Layer 4 of a small transformer language model trained on English Wikipedia (16 layers, counted from 0, width 128).
A neuron's activation on a vector x is SiLU(gate . x) times (in . x), where the dot is the dot product.

Input weights of the MLP neurons that the questions are about. A number n stands for (n - 500) times 0.0005.
n41 gate: 371 309 538 571 626 581 413 443 441 555 445 415 556 405 294 392 387 473 632 710 450 295 585 507 355 456 497 284 537 675 407 480 547 600 466 463 307 435 510 307 420 401 497 377 514 458 554 563 489 460 387 293 602 553 248 393 576 576 507 590 738 504 541 713 433 610 340 678 565 472 616 479 590 420 496 474 474 575 653 423 448 363 464 663 471 527 426 567 595 525 448 476 390 716 577 536 279 377 471 531 292 448 646 427 324 415 431 616 460 192 236 489 389 446 466 645 775 828 529 520 337 442 446 489 623 542 389 479
n88 gate: 598 616 524 335 417 533 472 697 592 408 337 411 327 632 455 368 320 513 471 349 416 652 470 471 555 595 524 446 263 578 687 345 523 404 503 490 440 547 462 588 484 481 616 618 321 600 332 347 402 624 558 352 576 494 548 587 592 513 562 413 599 319 307 481 582 488 338 613 704 456 595 437 694 432 461 466 583 709 579 317 609 434 517 523 550 423 621 441 428 497 452 661 536 585 463 680 323 550 456 420 591 497 517 547 302 497 402 520 522 616 429 497 425 397 368 676 872 376 379 468 494 595 561 424 497 550 511 410
n197 gate: 482 440 555 239 497 458 555 471 580 606 584 603 506 537 513 523 503 589 461 578 410 383 387 537 485 565 453 653 503 509 475 621 575 522 577 638 641 443 476 384 395 447 728 578 260 613 450 440 476 535 618 416 538 549 789 657 596 506 640 515 448 520 503 368 720 668 744 549 433 405 409 666 344 415 509 400 511 542 485 475 398 463 563 500 562 464 574 479 667 396 452 677 580 605 459 410 625 240 610 354 344 529 421 522 295 438 541 436 423 442 337 585 497 433 584 523 457 405 624 509 569 474 642 441 528 531 555 452
n225 gate: 582 466 376 282 236 600 576 774 416 505 764 395 172 712 377 482 344 236 412 490 522 292 495 561 702 581 344 385 636 444 654 469 409 480 560 298 556 321 477 688 292 281 514 616 377 552 630 584 668 478 464 569 404 727 354 764 922 142 336 574 419 614 525 351 184 522 268 338 629 655 548 543 523 561 650 724 364 630 541 529 293 415 316 602 328 431 480 453 581 432 491 726 500 608 451 28 485 496 510 427 444 435 500 258 419 695 505 472 606 294 452 466 414 361 408 635 476 340 921 256 726 409 432 286 350 592 351 537
n239 gate: 489 264 521 593 619 461 387 317 780 429 631 746 551 377 548 471 442 660 337 516 288 291 550 427 523 544 276 782 600 573 378 555 367 415 489 617 401 437 477 630 636 571 564 567 469 322 378 445 573 646 530 538 619 464 485 444 500 275 546 383 492 394 536 537 385 234 413 624 394 267 492 546 477 397 649 475 504 651 247 460 451 254 425 784 691 463 488 370 596 587 353 541 485 585 655 465 604 376 849 594 515 431 640 484 338 652 357 416 453 515 662 428 713 522 665 471 442 340 387 360 534 300 563 376 634 379 439 360
n41 in: 707 447 684 296 756 397 366 524 436 360 390 518 466 405 375 698 483 402 468 467 389 460 504 363 479 615 269 348 619 338 459 476 581 451 563 603 527 407 642 605 447 658 539 377 719 366 407 429 338 472 712 525 595 455 398 267 304 585 745 650 559 604 511 632 471 593 632 738 473 374 422 580 536 439 478 541 605 377 447 241 652 580 627 479 276 496 508 428 267 489 571 614 449 500 620 500 688 380 410 444 611 712 748 500 587 566 579 536 517 438 574 522 521 306 525 587 540 440 500 618 418 745 590 434 626 623 394 315
n88 in: 606 346 497 449 494 364 634 524 406 448 436 482 459 670 457 431 402 424 736 426 503 573 453 284 488 497 525 490 385 425 564 441 519 474 460 270 544 632 509 437 438 412 457 465 367 442 394 511 416 634 295 506 646 634 385 468 398 669 372 587 497 431 351 536 635 574 382 753 431 436 471 525 645 400 547 515 497 483 412 598 611 566 577 278 306 427 424 500 377 490 497 518 399 623 659 503 537 467 364 545 478 500 536 358 440 452 523 738 353 404 468 607 512 449 479 554 608 616 564 696 460 600 629 541 378 489 132 287
n197 in: 552 379 506 411 533 367 375 422 435 448 567 667 651 421 562 605 494 591 553 545 506 424 614 440 405 588 506 468 461 487 542 607 603 563 717 642 638 409 540 578 469 457 451 497 370 654 484 455 591 563 562 395 570 464 649 480 656 242 347 708 567 573 394 458 352 634 733 632 529 553 562 522 358 488 531 394 565 737 530 422 512 575 348 584 545 607 715 494 669 435 319 633 478 548 412 522 435 330 497 427 599 503 464 630 295 576 552 475 500 291 513 529 386 356 460 539 334 430 448 316 540 439 662 312 419 572 511 534
n225 in: 450 428 567 591 404 389 840 620 520 538 496 203 345 387 486 558 410 416 419 518 529 331 669 354 715 404 647 407 641 504 513 430 147 500 403 527 583 300 521 651 381 412 581 504 531 480 606 566 599 311 681 657 454 606 212 524 551 508 306 423 469 729 382 471 522 623 351 481 409 685 888 300 640 599 698 767 339 472 592 361 466 703 504 253 215 639 323 723 400 540 572 419 730 595 675 487 388 525 210 529 295 546 626 326 736 558 419 535 707 368 389 437 219 615 407 405 732 529 743 525 343 421 536 522 544 427 656 364
n239 in: 579 574 494 529 400 559 493 626 743 638 765 514 396 561 589 394 365 628 454 482 622 321 525 433 604 414 599 515 551 610 417 510 289 358 503 384 595 441 486 401 346 465 573 628 285 579 697 474 571 436 665 458 431 698 548 556 704 424 571 525 460 535 365 278 479 473 563 332 608 446 830 800 528 574 450 477 527 481 572 345 375 276 540 598 626 434 522 341 404 507 611 472 482 657 253 543 558 423 595 532 472 628 252 416 633 194 456 266 443 483 474 474 422 425 423 374 320 331 507 432 577 304 441 414 456 527 540 528

Each question shows a token from some text and the vector x that enters the MLP there. A number n stands for (n - 500) times 0.0026.

".": 515 519 523 485 528 325 496 504 483 399 653 487 469 460 438 498 524 455 507 594 536 526 655 573 488 509 523 429 526 526 494 505 487 498 499 558 508 480 448 463 524 534 514 406 570 477 490 512 474 441 551 471 781 513 403 500 408 599 643 500 481 397 452 607 447 494 644 463 504 335 722 558 407 564 476 386 527 541 637 520 498 504 364 396 407 552 480 609 493 477 451 433 634 470 390 424 458 456 356 434 604 413 534 541 514 596 579 470 577 510 533 492 536 503 548 510 420 520 517 551 497 469 502 476 466 503 427 443
Which two neurons fire most, strongest first? n41, n239

" were": 468 465 470 391 542 138 530 524 492 638 466 617 502 491 576 471 514 536 492 537 482 278 463 502 393 494 533 470 528 597 423 541 432 453 514 582 669 564 503 621 350 553 494 509 527 512 351 506 455 455 718 565 325 457 532 457 369 353 547 460 514 388 420 547 444 529 458 555 499 462 421 601 501 490 529 474 616 433 323 529 511 496 581 438 559 436 492 486 434 495 278 507 594 541 675 531 530 490 521 478 556 397 573 584 498 543 382 434 525 457 528 484 480 502 465 502 496 448 496 485 420 574 523 437 500 503 482 531
The neuron with the highest activation: n197

"7": 539 391 501 417 642 343 478 547 488 354 469 576 385 469 450 467 537 408 492 474 448 499 512 471 533 481 514 445 498 487 493 550 600 520 535 518 503 507 519 595 506 543 481 496 543 473 386 498 365 471 359 454 588 512 322 415 681 407 391 534 546 450 490 719 488 496 512 524 499 449 537 432 656 572 642 535 448 636 456 303 525 512 534 537 371 589 481 466 446 475 559 500 447 461 438 550 405 460 451 513 559 496 617 319 482 686 515 723 478 471 547 498 484 501 537 501 628 335 514 533 506 641 492 495 575 500 372 328
Which neuron fires most, and how strongly? n41, at about 0.1

"ar": 518 607 485 568 423 367 537 503 511 582 616 621 552 572 435 508 564 549 690 589 460 621 501 436 554 447 490 532 540 413 498 553 329 556 546 538 432 380 451 500 519 407 506 641 317 522 402 499 544 574 623 522 493 483 562 395 325 640 496 521 548 540 418 542 450 505 464 575 486 635 573 562 465 628 540 525 445 643 531 494 518 511 638 487 501 539 484 537 493 496 533 503 390 469 457 447 487 457 516 617 578 471 486 432 529 417 414 387 564 546 395 443 506 499 479 482 523 327 481 495 541 308 423 605 548 504 353 428
Which neuron fires most, and how strongly? n239, at about 0.012

"ai": 537 542 536 493 536 323 423 533 502 575 534 373 449 464 438 493 442 533 616 624 535 369 495 496 593 495 594 546 470 496 311 516 561 447 534 497 453 558 594 554 593 497 490 563 508 531 541 505 429 679 595 514 309 477 545 564 604 520 456 598 503 539 495 553 501 495 423 635 493 584 392 546 467 671 558 463 395 577 608 532 579 515 476 456 668 526 428 427 528 507 424 487 592 529 506 571 540 508 499 604 631 444 443 597 458 408 604 424 415 506 526 571 641 495 473 493 591 429 468 501 473 431 510 416 467 499 570 352
The neuron with the highest activation: n239

"\n\n": 465 510 573 421 561 274 452 481 495 440 512 491 469 507 495 421 460 460 665 355 475 543 468 682 535 530 530 612 527 495 493 557 483 504 448 495 362 628 490 452 554 533 552 567 575 542 403 490 649 384 799 571 530 516 429 462 238 435 502 452 495 695 497 439 451 494 413 422 499 368 686 488 373 515 542 421 557 523 476 502 469 501 764 484 539 539 447 563 460 507 387 474 482 431 623 428 491 553 518 392 516 512 478 442 477 640 491 657 407 536 427 520 400 505 523 507 407 495 535 539 434 338 553 543 500 504 399 468
The neuron with the highest activation: n197

"un": 472 608 458 405 397 623 477 483 504 659 509 575 525 451 538 543 547 513 561 658 477 214 473 451 643 493 641 515 574 392 534 574 394 474 424 470 696 500 498 445 618 446 484 450 570 469 441 496 542 481 343 503 408 468 396 270 445 512 508 508 492 549 559 624 484 518 440 509 489 419 399 527 463 375 510 569 463 524 543 495 490 486 464 465 505 513 522 526 506 512 413 505 490 502 499 474 523 465 586 564 538 449 462 462 557 350 566 491 477 549 549 473 495 499 502 483 386 493 449 479 411 445 365 510 456 498 402 343
The neuron with the highest activation: n239

"ens": 492 579 581 417 526 492 476 498 507 674 600 587 522 410 453 457 492 551 681 624 537 472 456 509 649 452 456 454 595 698 567 518 440 503 496 491 621 489 404 535 519 521 484 391 546 538 590 506 614 501 543 606 406 517 543 341 279 494 581 465 459 507 510 413 452 468 712 403 507 472 454 416 476 449 399 536 500 536 425 557 473 524 500 507 321 713 608 459 503 468 430 492 458 536 511 541 581 546 482 561 540 443 496 475 452 590 529 466 451 522 478 498 439 499 511 504 565 568 491 466 423 390 395 351 473 497 480 406
The neuron with the highest activation: n88

" R": 513 602 501 556 453 346 551 567 512 455 636 504 585 528 636 511 576 499 425 360 483 438 478 522 502 468 612 504 541 470 438 509 457 524 502 499 499 513 506 458 473 488 527 519 599 488 540 505 544 563 552 475 492 534 450 432 500 547 575 550 511 377 506 277 472 519 424 469 500 562 607 505 474 459 478 617 526 589 455 531 458 487 496 538 417 567 493 579 491 521 450 514 394 488 423 396 558 366 300 374 555 410 473 480 497 490 446 669 421 427 431 472 538 502 554 496 424 551 417 415 662 580 578 503 537 496 513 497
The three highest activations, in order: n225, n41, n197

"y": 529 403 483 618 448 537 495 519 512 491 388 456 565 501 441 481 580 459 471 495 455 552 477 548 525 487 648 500 392 486 391 543 508 473 525 540 539 483 478 506 364 487 494 422 322 514 564 505 385 455 299 577 602 474 508 334 592 610 419 515 527 342 607 495 459 480 460 489 501 512 654 570 517 447 489 494 515 429 626 573 575 536 538 418 510 486 459 457 486 511 414 507 586 448 586 412 519 574 517 456 589 528 577 506 414 655 502 577 447 507 566 471 505 503 514 476 480 322 536 508 473 417 540 517 604 493 530 385
The neuron with the highest activation: n88

"or": 510 488 529 648 370 447 428 458 500 409 569 682 561 569 431 499 546 513 684 497 496 491 426 556 550 465 599 393 442 377 412 450 388 540 543 544 548 581 579 572 451 496 534 506 554 521 382 496 571 393 512 595 426 490 486 337 512 702 465 575 502 517 486 497 409 500 566 455 496 512 548 757 509 507 451 546 474 627 403 468 483 509 474 450 452 635 457 498 498 496 549 521 452 496 514 544 379 522 471 508 536 481 621 548 502 423 406 424 464 573 442 493 488 507 519 498 388 487 495 529 397 307 484 573 549 495 562 514
The neuron with the highest activation: n88

" the": 493 506 500 453 409 352 608 501 478 521 211 522 460 558 529 508 472 449 705 481 545 470 504 455 394 531 431 485 567 565 481 497 570 540 560 543 493 575 531 553 483 491 493 490 422 523 489 495 417 468 589 370 522 477 346 498 296 514 517 472 503 529 481 495 388 517 483 535 500 404 341 453 420 508 519 461 509 286 582 533 518 521 487 456 432 562 451 579 464 532 330 506 442 465 433 436 369 557 624 409 489 453 432 558 553 615 587 573 478 572 413 539 537 504 535 495 599 460 468 441 520 482 414 566 501 501 519 553
Which neuron fires most, and how strongly? n239, at about 0.035

" commun": 504 484 517 446 493 476 454 509 503 410 517 626 490 439 527 456 512 575 653 638 539 312 552 461 455 484 624 538 633 514 516 533 452 507 443 462 573 407 491 541 488 422 500 526 615 448 434 493 493 416 325 429 508 507 368 582 456 350 484 526 508 532 568 630 447 533 475 533 510 560 307 335 477 495 523 521 480 617 467 500 442 475 319 499 551 451 594 473 538 467 516 492 544 476 380 496 484 404 438 473 492 578 631 532 560 306 457 455 556 529 335 416 480 499 480 516 367 535 451 476 599 449 419 380 412 499 597 391
The three highest activations, in order: n88, n225, n239

"he": 498 474 544 555 455 679 480 596 505 445 532 560 546 564 463 515 559 584 421 504 519 503 489 510 482 511 553 457 457 487 467 440 569 530 435 455 497 488 474 449 528 433 483 427 491 503 421 486 382 582 330 584 361 418 600 424 603 602 476 563 499 358 500 580 386 504 391 391 495 541 627 481 622 512 608 470 475 493 382 493 564 523 555 460 487 537 490 490 513 495 430 504 533 566 650 492 390 475 641 437 556 455 465 533 399 797 510 638 524 521 351 510 586 492 429 484 569 494 538 462 488 260 492 440 476 497 387 436
Which neuron fires most, and how strongly? n88, at about 0.012

"ian": 492 422 498 525 434 286 355 501 503 483 345 521 497 489 395 427 514 475 446 378 488 442 511 365 554 555 653 432 527 530 448 542 534 503 545 472 547 541 462 548 439 485 478 521 604 516 477 511 413 530 562 606 481 518 516 482 432 528 451 550 548 386 422 580 412 545 485 477 497 459 456 486 417 326 567 456 451 379 565 416 447 519 418 459 507 460 496 497 484 526 439 482 537 568 664 478 425 553 427 587 440 455 472 585 641 501 421 729 490 527 471 489 385 496 548 501 331 446 494 474 478 470 461 347 499 491 448 464
The neuron with the highest activation: n41

" Ar": 487 590 484 626 361 512 553 479 485 509 471 539 539 530 520 538 474 578 544 503 479 408 539 396 565 480 514 553 596 483 551 553 586 506 510 512 515 619 552 457 600 448 576 568 489 476 387 490 414 317 586 490 518 562 635 491 394 537 424 565 553 417 509 345 441 479 437 608 497 607 486 469 378 423 549 595 445 459 626 513 467 455 507 511 408 516 435 405 491 474 436 468 491 503 486 532 377 497 422 474 621 498 483 525 517 518 439 519 430 468 361 495 599 494 504 505 412 479 444 509 614 442 591 623 533 493 412 527
The three highest activations, in order: n41, n225, n197